Layer 2 of a small transformer language model trained on English Wikipedia (15 layers, counted from 0, width 128). Numbers have three digits each and are written without spaces.
In attention head 1, each number of a token's query is one row of weights dot the token's vector x plus its bias. The head spreads its attention over the tokens so far by the softmax of query dot key.

Query weights of the head. A number n stands for (n - 500) times 0.002.
q0 (bias 0.384): 640735554580602559597646424507553522439762732306533586411450785622463465458544649557818255606270487411693364448651445662528454455503506413563516538339647554465232585423457511708371542379581240714605712619355516526493399377195848536721524609631487653534597457587288622559644313566483302498563467343273624470651445417392538300441646345741855533641724608299528603463604427493554689398356
q1 (bias 0.236): 390417420433432302428422658711478434399443168754657439532503505531477372605409494467576604676711428646238721225370418627555700621392689594540762213332371581505651473583666459708575801657534604383502549534568830534330754266588400453234484465447389304203412448458593354575324361527552543557629316457397602444534336622343673678597658418398396503322337687503448498395386506540624452501373
q2 (bias -0.120): 395466676424503478521466474569491485390621441648442474463638651629513393589584515448629467695620668562344434416469571612463474618436641497463401424444615701461606631656593496408435434613368727588510525522556656625580413476483365461562451483513455368517622553609398452505513443549528404280383643502564495600353579477408620443513541391543470419393505606337376447419482420498527559500448
q3 (bias 0.524): 502401431477386362479428482641448324359561488332462234391333271441430362728361539330425392500683517795530402747674610544525466737653598324475604409597645555570462448396493309501431633531422603601521502587456698463416622573391646644481372691490511587353577344422464573554657562737666556429371626484527484440397497485434404458471404573585437558382468418384443393401466310536642513506436
q4 (bias -0.291): 452641444551487558524600469232495505528232576563487670668397397529624549397581554182278536499581495252443542506592539351587503467545514566406512635463211668697574568517257588411458328693424526504621370487561405527611566436342258655306534393601646543382504509458444513531594527484417471566534572624587562520622807641456297699516439397421371316659648621391458490455378667556267353401708
q5 (bias 0.609): 369525380664413386401643548473424283489294507527476374487574529566592353256500484428561522585527523670435458462421355515479435519375599569308472464585509268518497746537369370476552510708420787369564528687503789659466469413209458265734477617280413614500421543367382410431682674437679421304578710573536207687605512363562465301803439633469596378584374693423297642541615437588638378330447
q6 (bias -0.125): 271513630321748352504432156429625603441795374446442764498665674495635452522785464442649456749488660450399403188324430563566670443313562678658654301472912572482464255472366573491428500615497400517203436671574643521536293393421131330613492540285211319706341557708474447646244503382310410381604431625465508703651414623414644300492548646501699517704282506607842615513443562522423595361278
q7 (bias 0.680): 646328692328431326404576479681583472391600443462491503294529651529447575528438495440476513558487614490562532438460348563549540448358299524461475518522644573468349716349574659464553711544416459624450505646399427440534556475695462491605435521372472302535373310497474436489472390627629361490609193437612633540503544476401473244217392331745470660505333501467478537559515559240436497547502
q8 (bias 0.279): 822522474382510416248814557318725591399646576646764326521405362595472688511525594501405396361566420422449482562569323328661505583553521450691417498552640352490498553238412474664764705146538397633564551395411461619516423612396519589418377379431562484433366236512515567354695485417638647649472376337458506443428512479534358479520324534354714522522732466526426651479555502315514490574424
q9 (bias -0.577): 706631409391523515736623559560436433381669552447506691768601549601266387544522507565618388550427545614400427410400474386569573590745475344557481408557486754628306417601462655446544586591481496589453492454518610537326526547419630711354518481528500580513449658631677713637571567405547337516544378497403589335563544385403616475552480606536555500492570533292612688480577444537620642501422
q10 (bias -0.475): 602564452363483319376462215535563251556605486616439536490614511306349358283531417458433479639373466522683395482632477791451458503447736335549491219349451604341337433550463550340297450737451511629389526732434554573569462389513690292608451551529487278546499672532399429319372441507345401525609508468489446462775297314363497623442658270403323552507465493331626416433402539610499552503527
q11 (bias -0.603): 771595420601437516740369539409467643360403456574466499546547330329442620489255344636773580368508560397061557616723419630475575463570380422568538490645162638404410646486660621421449525716571487461498466302626280152724687374419692540309733330576530595491646619501242406480526599526488447599426651533556325656415403510764549630659480717489271605352668465671440351674414529658631488532670
q12 (bias -0.400): 613527437729503496440470600615371480357597484532308443472537491268522388468350533427378322580387439458476368444443387702512536549262568428517395259592503338556248542410615550432441501513474447458507620476605642352574682727613364414568440422485535414492324593510635319686383525451362402656680524541546736485552675385459561505446505373374475525244522607550643583501361244642419622566534
q13 (bias -0.670): 583768430642328437362429569326499552682285431482544365674343570545607633592346412515402516444580307422542646554401420288426662429509230549739443566577442397649359695333572417342504414437585534593430533596653559334672509506483453425481675505242370584384458512314539639383663538429540645672324594716569477428221336378639437675476271747232455450694805522612330715547562419455378499626510
q14 (bias 0.720): 458414622250452334496520477664601500417548425746494270431723599527260558420370593700647397637427496399639452662533426651626443642109613532479401494702559477373280703400518474574604491517419401540455182427389590420411527538587410497457501614264665505320453556474791505650406459537306442651503332455409645604631661561400520289374529518455382358527654672695503610403569436492374468331586
q15 (bias 0.452): 481444669367703570543526514442457642547399391597296677530511440530500460629382448365458719379405525505338441494473483557411534357707608405494517403372382397614623683540545416427438710739386574653375354397510447528586718602615273485675500602400525591453295559587512611431293576456284630377496594364270483609592492524596377553547381473257551408337329542436506462501766455573605477569640
q16 (bias -0.909): 467358493547470743497444540479752436439461342627461620511688553601431595401482429488336560402457435592556458398660410448443512460597302513357669614513402217601764390670450687373775442697385807352405362418325569539491522840240456451538347345474564495379507354438649542358661534395232673295472364537423552443442361322537396412303585473534318612500642700651527470476567486564535746538388
q17 (bias 0.054): 199795462381458559637599652456428407383600217473513519537284646514345666533601401591512244747460385459715660268662455527573240793332557615651561397462596648366553433359339455476336514482321499592871489461699756293505309347402383631452511502463539555637737571328474635564605500284493508481560506655436361433561417545631454711783468679638591364539335641600517481193421450253554593438593
q18 (bias 0.173): 706748248561497470320573562544453479470507432679316515647544509725547461601638461627397408481607566536444729430413563525877398287354467760360485659506342580415480440457492461561502822250483629646457614404477510421487456542517745887598448649622729483447636495292653565601497477561567579388443689412604720516402370393452489564614448795705529378491834502476584758548579557368367491467679
q19 (bias 0.124): 496554534474338443593456372608403415417343469550548431412514465417641345364396499436588635429457353601504606480589594415409686744618524541360521485558428571387614648571486441493335591661396548549497729582454346633254600560616582421494394294706595403546719611527257698617530354609634610562434554523447444573456334389396407469439572415489430597327522662276146548566630777464536452691577
q20 (bias -0.827): 649505352669351519401490651521348595499565232495361387414717655611448363682540518611292801355523448353377334646432697574480480400509417565553616681611380614896478256576373611644547463608416607379577529412662642607555400464505489608505380274494567411546424575292684510568916445671360441378602706663513461675431393600537403650671510482250386477469687425321562386339586465440516639390596
q21 (bias 0.108): 405510573558550304563374624445282473556571442426599251550513504525634390499475519378587744508501182633600532415531417599299666669555555298544473568770687688395554415486509577662389435310499384599585314354623521538604360451445229466646285288437713594455423667492583514359516664574508610521248605572317564497433625594592557520587592678294529242441363526500393325505401555350363429381400
q22 (bias -0.318): 365562615417532564287321440519299399376481349488760457525500509368415366512528628400501568531404725360600642388594442555382479539242623526531628479486424625678414542384488588481542365425582489495438494481400409579779513571454597475617494452350451675344574379540421576316372604442390470340652463431487366633503466485390480305581463667494653406651532445160541168477481571566277513437437
q23 (bias 0.483): 549612423513488795513412409582576627435459455223380528485654500358462692530489470412453372463532661638414450718496596623442580634364501486457479582601402547296310529395648484583688437702427588895393560522460611523386485437621386473589652526677431543522493656514568556543300329675431452277569590589353404531559313538550468389419520468517714440174276501502555574418651608578542567343479
q24 (bias -0.166): 475595369416309433479325531378556559474360593560561417593385396424370606532807250692326384569399679445506588413352572403503407527328795613549251509474329375664449473516511508777396388361383365554693332424608417388397405302445404511548510671716587450732374501387396460568487771469634475621516571547587538488498490423473452506574394533685563519687659516474364465703555556400417501420590
q25 (bias 0.088): 623291514269485616445477203608445487465635441207417365702631409417562397363366543395471505356513532362186219335461503435475660701266394035398412253397437632395680402595417618543285413253409527477637448313545542436324497464478562272398342730697363347259725344748377506485371758391499537552623748347510624347642496646446530640348726330371624575273448502307433215553558773508502518538484
q26 (bias 0.256): 547354545414547676137072209384336375519478295371652423425482724416571285461664388423320675522265266428610445510729552466186567715512420448525349528764546540242566577487526529705652595593435460522466486388337538426318295538471534170262390238461526468227281382380418590341538423560589419452495339533478614503553423451534386407532604708579321458396514495479596544346430373310374419605544
q27 (bias 0.118): 557474617624564738680223495741430404543439613467429595479598375458360497592321494650533525184396399350435473435546571854749270454456386505327599520630467616302418500498545490291791345480455462293539535456372550569451384478494572322695630650225492644425448331551536488549593438492434327530637481354508505752492436480639491552332377506438465493575498446238598574579491607516532507491375
q28 (bias -0.329): 227613321390291541423472561525604744369448475534638628422256405427457667282665474504675618466608598687503476474455382455504610423467422514191660572366353528754372781466682357458610515451461500476375611512456585587499456580369436695459708591375516618505433740659495501752412385421474474369707447549499587594485363382475401501504523616487354614402382507571445440573526411409454246592455
q29 (bias 0.061): 592493543430504434581451633473460459462484715575529693657408354707713446338486465607600466652452687260378211814458546516513423180595527504336618653536652421481602390394467492344387659573642453479585402730530623472333430424353503424553372386556542362304452548454402300479554404575570612537521549542599634357663602408601287649436449349466545417519607497359539635543509533468461405417411
q30 (bias -0.354): 533360501638607388478544357700667524578543558499567557367297431479734302172334692536312583645412410232417486549787456531624516461587524414236409388418410448416489523524522503375405396762332307816358623657402506639625541783488398307345574386491401526236387499541387388455762505565447407589657311311415363519404404416506560542693372542298626651630536382535082619348412455526551242616477
q31 (bias 0.277): 609610431383494180629523516395417545622567465438455387615688376562656432526529376637584399659861360312549320563478601568517500491723487526307650482642496400408474344560452569581583674363562534631363537564554284328514658444403215612385445345684338246638450490453616563553516722496600584549480486540556634694541377389695546554350639621497537364760552343492777285619506402595416632443650
q32 (bias 0.281): 364469549455350317483564505710746246434719580215747535745487664460518352452502383378457440601596546660475463530481410433455406511477636434522583629505370567512436336500570450551432785648367473605507451528431457544376555442276607535213587371707570564370562561439431395526457448628463640805715287668531642369548341701240473632455658429613431491627550696253602480431534594467645484503464
q33 (bias -0.526): 490601476503456494417417411328479650390504377556595448682441488504453406491434545571359603510592633420276503412434400507592629461567444593436438419540621545357630513586373419312572375250452775324327542366603433584534323534736377542341302391450463389393615537533504411476427471480272669446410586508636531438411660498443322581365416546517259615601495356458430414404430482548496484527559
q34 (bias -0.705): 631498336580453615385339378284438550738211467584378678293511422586465629486567448609402459279506521286418512710621572372586346396562404387486396548665422549419356535594515582313726225437496616612321413402484265450585435465535473589520423543534640558498379435207650613448716641560307641561510578475573476383642656452664313546557412313503549393649651323511419390478426628568480524496627
q35 (bias 0.076): 344474582558550438271255532539518435594404496223360455382472512225612438575305470467440430444439696471484496636300533641248653563465649388411554366451636328560463584451638345379451312640440588347519606626681563630723416425341536323583455538275324492434548354494519429337347370260570342351436526648550279483550554472602521590629374645302494283662342388716344356400518608687557699611538
q36 (bias -0.683): 633483653387504577456460516366189583540669563543376545403398503630600540690425579375383510473573475320657385691547568503500266459700375292495535451635366708612456677702586478297789162319476568656394417437678421355411543689538620680364472623582645368470670344377773451667606607789496743489613589471381425466569543369705413433530410479730685548477570294439707509547630512500430402498504
q37 (bias 0.114): 509475422480449462261346476721383392678714670617655605352655668550517434519453544419599417590507439451567628236604554262312386331605528458490583361234488475572234445667595554672647350641436430700603400638656425460356435403400639515470454455492631586236617524488482398441579509661538512564625412587335380449415697688473428282688625297840620574492475594433412647531773457446693620695584
q38 (bias -0.600): 279357623487499478590620489563576740574632419416768606604518404762605295440539501570495395651615565362505279563486321502479529351487246619256481432416432583480668448643488706314366540465728291686488736528527587348418494369576510524429539516595547139569550519547604416580634485561785433274461609565545642367288381314647824189385567489713424361592565303630689455376480414399477378540291
q39 (bias 0.077): 396486475576246439242613313616716496550365523530531604708588836569430479535545225491452596570505681461321454515568383718503703604405433389649412526590377720162583410483663564423341647489583318659326662407577620432528419526768509424358615489855554606457508641457546510542356462450576411554575345789779805536517429424526714672406573404643299357408622573533564481327647574284455572647588
q40 (bias 0.654): 319539459466617493533606584423485582340523602622521396396301447635382756425441683509693396396517699533482406404531487475401549547327447581554719332499450484610459546615517452652503504713415447707560500585615571434570387431581599627348453466426719524430550389442735554730577610473488374706505572424354371484502630785324263324577538508686487646370180523748497610372660412444471500633393
q41 (bias -0.761): 824652357450394480326562720390604550467494550610457476464469460771500701670484606508599734406560457244618439521963449562691322296586554430714535527571320505598229546315642580207626556352626441650593349318640341355529490483560682793188523472531688592332540221321740664417675678446253702947252521481242221516570404340532409586640211646463530215588697475641746645480922388478352394685583
q42 (bias -0.490): 649617462306613638518512531354452568583281391681393232313474397489540600659485492646403621669719459565731332700741470377648575559437439354410291626494466324462678536440515402193586463585640685158207480363217560538560666814577583476418464428427633444355300351587559624653564572311482625511659403383636544504534392458637516234353451572229463571311764474453318660646322482542550294506506
q43 (bias -0.519): 433330407448342526471480560320554380376394517527514428639554199601557393524600664547544552316591420434379356607708510326472376573749270550460160646484464260412446502592311583596651477135308580595632397460633468516441455585338450621510347606623441472359748300422494385518834391323573775535495503577482496385588646388632552559304687375305485685562791298582447244468541256482441522436654
q44 (bias -0.802): 546539669743422489479410429584609523850695577549612711549671666787592685316577409395282598522551551317459458592309677614328497366734564437277510549482546631669914275309610587500597607438723445542675320486514225561543467355507455448296381512546470191373322436435484597369329642496528716704832578530498550450545429371684447453399453371505587538648652580232604719536590413401600384311405
q45 (bias 0.659): 692458409329660534371551399493502419350553544438497460355471608234602386512354442406379360312525441522582508588526419705354497315387771471534415424450524367336546477213600402699478540562280540622612632467522372413633529457485478501438486544496403568703361661527356437318538451551431606496528696404544496517315613119604581724621428503324545340663407519519542425587771330499438559394608
q46 (bias -0.250): 397530676472508494510426479598308455745365348644654459619342460464395539824280482579478339549589382634657542644523500454341505447611396432539471367418376454587420471671568369461615648590562412679516601538498665498496488404469414387722413415612760549265442591553444580391545492445694525566346520583502448459506620389479395399295486554425482584297672529599528396593496512467523504707490
q47 (bias 0.840): 597452703631589462546389528623309396538528513548484442316509464539528602452687453401492413569793446658623507418626348700648468434301598609399686242362446524410571812398189537543697524504454574438542551497413687682353540487306347304414268317454515510419303563608315494385468298500628639499599369276551575611188321524386548321363506603428526857534388738518417458605543352460450640697193
q48 (bias 0.222): 433534417568337343408525339182598319521604532513514453426580583580469349313506585520267634513574498678563544440624523609478425511334458588356490636404606540469552317594613409468818424562433586234534638507558426572426493542580516666633480338370620398654379487764580525646356442622410541433668468532450408323443537361455606365377470260553494513596602374399376544494507679573438450407300
q49 (bias -0.366): 579536579225403681891596433640479445742462568628372574720486270481387389467530522758557504339469599591626428474595556391452453405464589391402508302414382275555744601654587485354603350424482700303428381376437385352479630603422496451561793407501500496500621335474534498652463334479661424428535244566400552266396405466521500494573428291419457482612379531300518533586428354391479536568639
q50 (bias 0.459): 471551480392797686518532281562398628427313503193615316508354610783631385583416670399576318721606377449716355546323646503360571622332479542569562689532540301556515345359403428680466671339408631465701294527535462351630299331585430495619597435625416603507588531415488578409644502583646395548530581620423691382195393664388673494393702464303475492570529363730695440466362598446444209479565
q51 (bias -0.933): 591376371661393448586432230338553417683358396484540583754426686454622457430357258570731536386472310564425482546529394443653568390638355317557481382378519425877577280698246735209580709580403563391536425521694493652357481276581541414803484399507569492335604628655537553580522535671453445694442484597392395754400445396683438598514717588529524597459650360301610456574508729265745348760461
q52 (bias -0.127): 641452472344544464587376441269552456439528599640389496563709287389461417561611193529593448608520416521363329607532450603565477268514648585606582470478546552465637546533501575595443413497482568384542635478588385386296365280612435516399599614481403359485658581529454654517414474320509354498590587509439446496444378339699530468392593448491603526380408606378546463566508610528641429552687
q53 (bias 0.684): 437670645591695612412335288635549482441544641749586648305505437389497357447490433492750367412389747590294428572386608663439635549219582521583543276492402232294531419469426593503325766675217532513380385624494582537531638770616532450588286411333291400528253319580279491741519343495436414521413119589420604622501595649618401448491392522462478443562306524547397354522466711514702572518412
q54 (bias -0.176): 232579572291850596795506336642300678459648551493568693422322605565588260358538610703760581550383396486590393408636424625535273555260260320294629412489399578741538565280413365441469483631250545477278543424336696762625553417624523301498438643528596411414431551710188429405624523496508641511415449320369500647496248459521456375511487595466448799310397650407375657695311438585575429504267
q55 (bias -0.383): 396522626496693586483696467519424583273521438455781443606170613453464330538656749494272366701436437578444696270683555521607483475377465526560477325673401476604378645555508508553518455626409549410548437693435579361361709598660552525381423466473857656553490505520528520380637471560394457609636419406439488520418469400471551696387510749432558314526614438488451459530366442402435320434622
q56 (bias 0.037): 662331322430536457654443377468498529648619452479533416591411384510413486629459660383348460354705501443566420559426529378596264452333347553491566399754526497317613439522401589669545539535493482352455578421615604466643499542586507584636411628606400599590606544465592360589512261201647335562542474537722400773534321417463549360473543620758509595492679713451705443264392336559405538501630
q57 (bias 0.139): 472530523628573496521523402713666383609533590452584643590498172343437512530255576339545568561548579371604528413542375493534453372433587438592523352538465513443564568505542488476339388667606789458451259479555467592365434361585555310359592664520397445434487586431396619482656295346379389579227615576619447454637373513462534416554591400428597612610399517238350473413622408371445688411542
q58 (bias 0.262): 609494406559602415469507488462361573435684677446463412838648384394368389775490513471339556581508498703420469263604497246655505331472635295488374561382621590399555488503494378500449373369507543403521531337324453477692470647381266729506498541327563656339789397459459491470524310555493475544399406523462506437611644610493627683515361521540388563440457627320346599480521430550476484534578
q59 (bias -0.245): 514532629223466493516647418572438521601553511329812525489479387578377463469632606592500412533513408366380364691579566340456456325351358539622562666535174592479201379625387442248441451425382599756528592889519635529207334646437477347506364396378307380692477263440502368421642561460384448434503562501457626682512642419505536446471487425526505525626449553322529434550242398296492463575514
q60 (bias -0.300): 658456523549513474388377378449360387478550511462666447588191536282232477421305592420407349369498485593626682616618584285439395609412587397606614645532460451793450353267377580365288486384607700626635396498201376721372335642493489579470522597392483719343605274480479451430605486602348256534354563381336699491422483534432471380207344504413298515654646532632523272490420473587592463655310
q61 (bias -0.269): 351482545686433232342465613620539443516596604454689424365624570543548573380569544496424380310460619690563427534517264334771268697480343537444675627498347545445625592570566500390598515502644463609571559562481383426469448602612209467415450431368507476421527601487689323435515413284449682442336573336352362597678368534435531406473448625433531557483542470693690407593452552446508474589500
q62 (bias 0.280): 467665467677484633838375625425513541579455554667424626449506577397384479478555493572387683524364630492473553477273518353420466576564417599416637343489324756276473394327411651392593520707293614739439438458537469534508567272463315270326436547462286260306477259468558649468525623592513485604378359609635453403396380381673250473435664584479326354503621662581470400556438472515518498705496
q63 (bias 0.066): 240645520209585495368503469504354494401653496491574551270546663234510677309584518443489459587440600545544673723460354659465446470617506646649635683265503524499422563280560550314582390850632616488375518475516508723349651739514337590531446546404417549613508648619557540576373723634503522456642530431564616606452520589417531225581346346598376502453290486390319638555342504589575599476489

Each question shows a short text with each token's key, already scaled and adjusted for position as the last token sees it. A number n stands for (n - 500) times 0.0014.

Then comes the last token's vector x. A number n stands for (n - 500) times 0.0021.

0 " returned": 424494391617389663530613571428407279477382642618365524477251326762531514441480576511533361555516661566675523517562418506622446340514466805409622604340587152641454659446663462388590651648403600
1 " home": 398385333539341621562710555375469372552320672667302560540334400755493544299480539461539441639496444527504570594598393470556392306488505766381626656422572383679531646465740485318590600529492636
2 " and": 506480456558651443629707596328490398354546703637398600559534309811592532432448683427495420513605467488395400365416538442849510319451419640486586517396728260607505465382584499375551548570685472
3 " never": 503464395579435491531586557346422364499564692563291586511425305660528552493501511525575323620365470369390620286496453575624436309393425679387719686329669341615525655447606646362540684531470600
4 " graduated": 494472433496407532627632575402414393428364627539258401486319208740588582451543569537554330613530492407344629317537405572560442230554346740310729648360607219660498648431589497317514627547439637
5 ".": 438563588515682542599524624587257265492377583509232410552552109741384530521626614340479474495678436612514652472679377568770547414467438714407587607371730316569497445408669518444545576445539505
x: 627344411441499360572571385484607478489453790467475300683484397486559390450532495417467468507684419546651425596503439382485529642395646430562351567482452382177541446300335366461530789375448606472426519612568621433549701525450656468478504375587451577351361608719269371760557439497669573480524487485581556358475574274444691468572596510318550706480474393428349356703425521440464375511491
Which token does the last token look at most? 4 " graduated"

0 " |": 347387326689512535438515627410282312365386661545339408634429175767419513459566546397454415516581390326376408233628336597734400430498424748492638705367720241592407470415639421400599618498519511
1 " Total": 343386340610492567793569590385454224438306726630336532514410193658473484446541549553533458634493487428450494523510289299670335433512351620418650682342552393675544507435667563292670611525501614
2 " |": 724675541661586483490568531370267267316370690607365466609350218807468444421553583418491409576483392345297534340631309568781360427513368718425632722368694280651368542465604420361619664508519516
3 " Goals": 582590527464500539682615603427455332475394587634377563521369290809571558375548511480460373464686460411374560396527503372693319370381379699380659667478747289632482524400612431262588612598603597
4 " |": 518697700544601435539556490386328246354369641611392451622310231805474447438563618426481451611500740643426682393638299605764330375483383716451653711341672273670362547448636427340628665552546497
5 "\n": 483637695557567588558560553415355263415307669621288449555456159720372583405585573461437479434648505519455661441608442461818323290434328764463697602322707213572481461334656521419508574502615561
x: 665477446396519539476562553456565660495606520535400620898649466623521463561517577425362559450682505537510418508571597449489429447511607368593601433301489453061588354443617332477438869468516621452402442413593414489528510556326518509448531593626467457486493551625289520463449504405483612552450512474453627321502566411646516627450497360390415444512526579536504506720579452597527560578373
Which token does the last token look at most, and with what share of its attention? 5 "\n", with about 40%

0 " |": 347387326689512535438515627410282312365386661545339408634429175767419513459566546397454415516581390326376408233628336597734400430498424748492638705367720241592407470415639421400599618498519511
1 "\n": 509374333661481638511504694371317262388346664634285444557457159725369585408576557455443481433665486466367424398479435424776371331470355786443676611320710188573470456335655521417507564503613576
2 "|": 619626526699488530425584682391308286453449632580377490507296288780408493435574554457449413576571404361263598268529448496681427410511349747408628644379678269629437485406639479373590662530594466
3 " Graham": 518581542580468633537519651360401337392308683558341493595368325811489644418593498512492374499563506463379516401451474393830486386500286715368612644319577313618467586417577580405544597540504619
4 " He": 566533512567521606489603589425442340416473669648324638616382313846540549460559469439442385473497634475416488430496455492710374288440259668376674543343667303696369572483550528314529514585542551
5 "ys": 512541557523552502568591448379562313425396617667336628660408412773511574443478611411507434469514592510507487370551372517654448353263412588475638636401621282594492632423553517284521552557531602
x: 607456336428261487559567430537549685721362583508286389615726572375466504568509330264671579459580519501613583411499488672392417453667668637484526486676334532242412498703642639459567393629402469481449479458728633478437450401413368488602563248615497559591524502379737543759398461490391536492460372461592425340647344429708473386535582328423572386575428448560432440320402479647494609695767
Which token does the last token look at most, and with what share of its attention? 1 "\n", with about 40%

0 " he": 395463390495355499435642628340397359463508682544396568635470338787468532457483522394496381500440452548563490446500413576526348263528361697359689587236665276576426668484608464285482545594569586
1 "ar": 469474437638354590473559486354429315528436617710295560595387444872505498437517590388498475493575466437428536472508333571646531247354418697421593674371642334625492524335639547260498616523578537
2 " Republican": 561464402492274537674729575328466322506312619606361403522390403848443577377619529445523367544595433375393568430451253457557343352471351598259662676326743306674479599318593422253585562516460623
3 " fire": 495542431459357570615585676335428316482285592639324650429345258848485533437526583346543433651441355388411549340527445454580320301450449723400623540284667366704512632459597390251530621596483579
4 " long": 573615534487417582668696566365456291533436541692325604581272343801474373354418549426654480713417558443343595279490378602545336297424371722334712724217622473696554712348617495258539624493454568
5 " after": 550654603529427534596646466362540336433416733650365597476466384836495556345521545437419414465433573405282588402526398636585340225444502697362613638332699379680430527364608515316486562570512632
x: 531601422531166672466487705432423652441446491431552452548134509741514458545635537438527400544452358292522520691524525544525923272282537417343221345511570409292543457420522461565444523471387312602389651590676601377406358397498396482312470702557356496568469547624581447368526512678479610676434414406466604605622664592364684277534409698440418365528416635626289478483529453410497577484595
Which two tokens does the last token look at most, in order? 3 " fire", 4 " long"

0 "Play": 436412358589297578538621617321489196446362697709345556511330262691506620524461529485623371593459581630579531534417325387630295469351424611369552650386662255749448664465665500350545602532476614
1 "ers": 520398428484400475490660511348535248474334639666444512563363302696460630386503669515461336467538422543411447536480279472615388382386325528360608692424685300661482590483631532232452550530625571
2 "=": 536554416626473529508660443346454294332466617553330556561363130572429569423525432509491539559472551473487532628613295555680510443490302575295693701243590369531477610329604581375598618544570673
3 "=": 553581514570486428600673461416287301383465733580325609554415180627455430434486418440590472585483574489440529583655342524732478427510224608349698766417630409605455569461593438334566657526525620
4 "\n\n": 431607689664559696497532646367323231440379643679299496546393195703408667405623569485455489499615517428386659396541441396818308398455264716391672588318674232598502463337668479446486532490640563
5 "List": 532565750466462526562623464501509167503410607691242622407260244701440516467605587501543404538476598466453662420619537428644290411296383649438647526471622293711367580402711740427524627431536579
x: 454389600427610914540395442586552595424752580372503660446518397496392574542578545394531482891507489323398512560550424531417591579522678673670566576498341676419536416476354436266366420482617542557345438548518628582588641490233566672279684544482460574471523545577426581442414387666624720510578316681541534313464378786500440300551608571681507413349349504469490560382510480831726600656497
Which two tokens does the last token look at most, in order? 4 "\n\n", 5 "List"

0 "|": 369410343712457584456519671388234365411479612556321413648330231788331498435492526401474420546597397333428427270523385602710428432490412822422681771314681241625416545368615396374588567503511501
1 " David": 517488415555368542525532713388404402331414694574316477693399294839530558447567568458489333488549470431521515347410426500711513402373342673329558636297573285618475606358601559442470559648486550
2 " Jones": 568495431618416599498462605411454366346451647635195530672393326814479608415569519441462388558582454475433540367392305562675479354392361664379612612370667334642454614382584559388547549594443557
3 " |": 662705598650630445404522520370311339346458643597304478655373259796448487478544545391496450558564621532354711311602292657714392383406397731458614657395688254594415499384628465386559656546509496
4 " England": 583566616503498594543547529352542343461440738643253582621494407773498597469580449530541413560533571425318622403452376535730467334413405702346575685342627224684420569368658614366509505530522464
5 " |": 320474673450722405482482481384327339364445650578301486645372257805448493482563559392502453558564597711530740429570269656714370363406394738454619660386693259602419506397627460381570643534511500
x: 423312427530358283462631637518578454542548627469591373570480672551492339450375637528475492444652432456739514493499471420451570512435685387433589572390366503116585473454502274656650891489512529599616437614525580468439668392574537530375417452595535558474569447516374463582461578572632607452451323561530488373331588557607481484511520389633456548407269419538464470487704416446590512517480
Which two tokens does the last token look at most, in order? 3 " |", 0 "|"

0 " of": 415394319568411571507557656411438343404502621535347571636383320710501632492526660395456436359730514485530430352494375568548427390338516656479561570278720287568484304367645497389566503544652548
1 " the": 476443348673502601513516642395409336458452625541321523581453284774431699496534645411444387335747469476397480378432453468619428352378494692435591594287678207613508401305658448291450480508738623
2 " camp": 464413442524371531508659606413514399519433660671200566528417336813524603447552521354462414417550449417463587430468459488592353229438428687487534515362669319652425555409651458346499635538554683
3 " was": 555524508555523572511530562425409364395310785552275487421539163816423648429516715480477354473514519500472524457486479516563431516418470604513693606371710123578469627476609461397568643564513666
4 " changed": 591525497491495596647542533440376327479389524591246538525292279827490620431494511497549392459611517441339575451460387525596446270439369785390733645279610262647491649402551522308620554495480625
5 " to": 522550580521647549491583612392495444430505633560446576499430301816513612540554639477494336405614516468424540399457498586768459278483527641530586612285638256592561432407630408354443561538637484
x: 472467507495508540459616377537607609549537782533409360488481516671512439578490512376515650460341515529457392423535581371586882507543521531533454568553679435289557486570433373712362594303537358474536256502360786299470430446637651604433318468312556300495405264506422327521525549531522355466364305346563593751737516524526557501390530327368395440649509559670705374536653686208704423528527
Which token does the last token look at most? 1 " the"

0 " 5": 369304344528368516551568665413465314399571742650314530744296350797504469459484663498458460608437502467499452457515359555590470381428397669381583597287571426733411534370673481240527702604627514
1 " |": 514496400702531516456567579350307267337389660604372434655334216793469470452539593419476441565527260254308504304626300587751353440486405726460644713355696245658359527415630413355619666531524532
2 " 17": 629567502606556494593497636439412352407532755590356441670320241816494460426448609467459408630452345310328528424605394597696510427532369623387645667272634353650353493433614500324545709573591510
3 " |": 717750629631641451516556531367326275338395661601355453646335230806476466465531589403483442566532622483333656362616290606742341420445399724452651717364713239663361517417629415353626659537517532
4 " 2": 631746596506641539651570600401419292480509753656329504646309293828502456418450587511468417576451553529411535458539484503754361483401435622426699639300700382627382439348690415318590645588603533
5 " |": 300562714467678401594538480387340263343373658613370452639328225810482458455532601400494444583509655752542685464594318599766316402436391713456653716352706235672343528429631408344625663545523537
x: 415375480510449334545641651482539483485586714508564359620491660546452489507396623603539437440676378467607595498446455492581453537293668393463548519379396438116577464383551242698595841625532531487615478462507597476491659409553548576445480487525538776524605439564436560494430634632615581459459343554498441381268562557646443537581463430610506505431225460598498471446743445508619526426474
Which two tokens does the last token look at most, in order? 3 " |", 1 " |"

0 "g": 438456415530388567466627473371337297483409570698357574552242374876482570486391604427469427383606448494499419468408347558571414293403459604398487615289626267630503396355603454272576608553602632
1 "by": 408482387513422575557612600515410319375406669791346570697344394803437638458522592436501477464629504476490458458394409498683471288321547642484619582379520388673451507395589503255526495534619498
2 " formed": 537467419565453542611681467483378239530334628527305601546397279759581549426418544496583430414560472466542506488548301614548452377491385635401613653383615278644575711450553435350590617476456664
3 " the": 542518520614560616544541617421414333459430640539335540579470296767429706490524661420452392357731490436326583406486470462660408333383502683448588591283671228609523417326644441262447463495754632
4 " Sher": 622584580544424581565586550296511253389309588729428648571297372859547534490508553363520417429492533475425591320505405501736332302365252716527509542456598358706435543340568404298525663600460600
5 "idan": 416430456579563586558534524497496405462350657604359534573439383830469648372530690359535390443603425541465493353461395518716434382276335639362613644431660314697417661464640544379460482544459609
x: 397588475450483403477477707334538373438373467522463426499777680310768640730634370433302487754651489650401489383548865665403710639599720456506552491643427538314422414482313448178626534278571378499534478494558673302554561513620566388547391404589404500611494531591745529555437383535450520519406455585610725543332418582557534335680597552592443483620368347389434650337507365352525320612616
Which token does the last token look at most? 3 " the"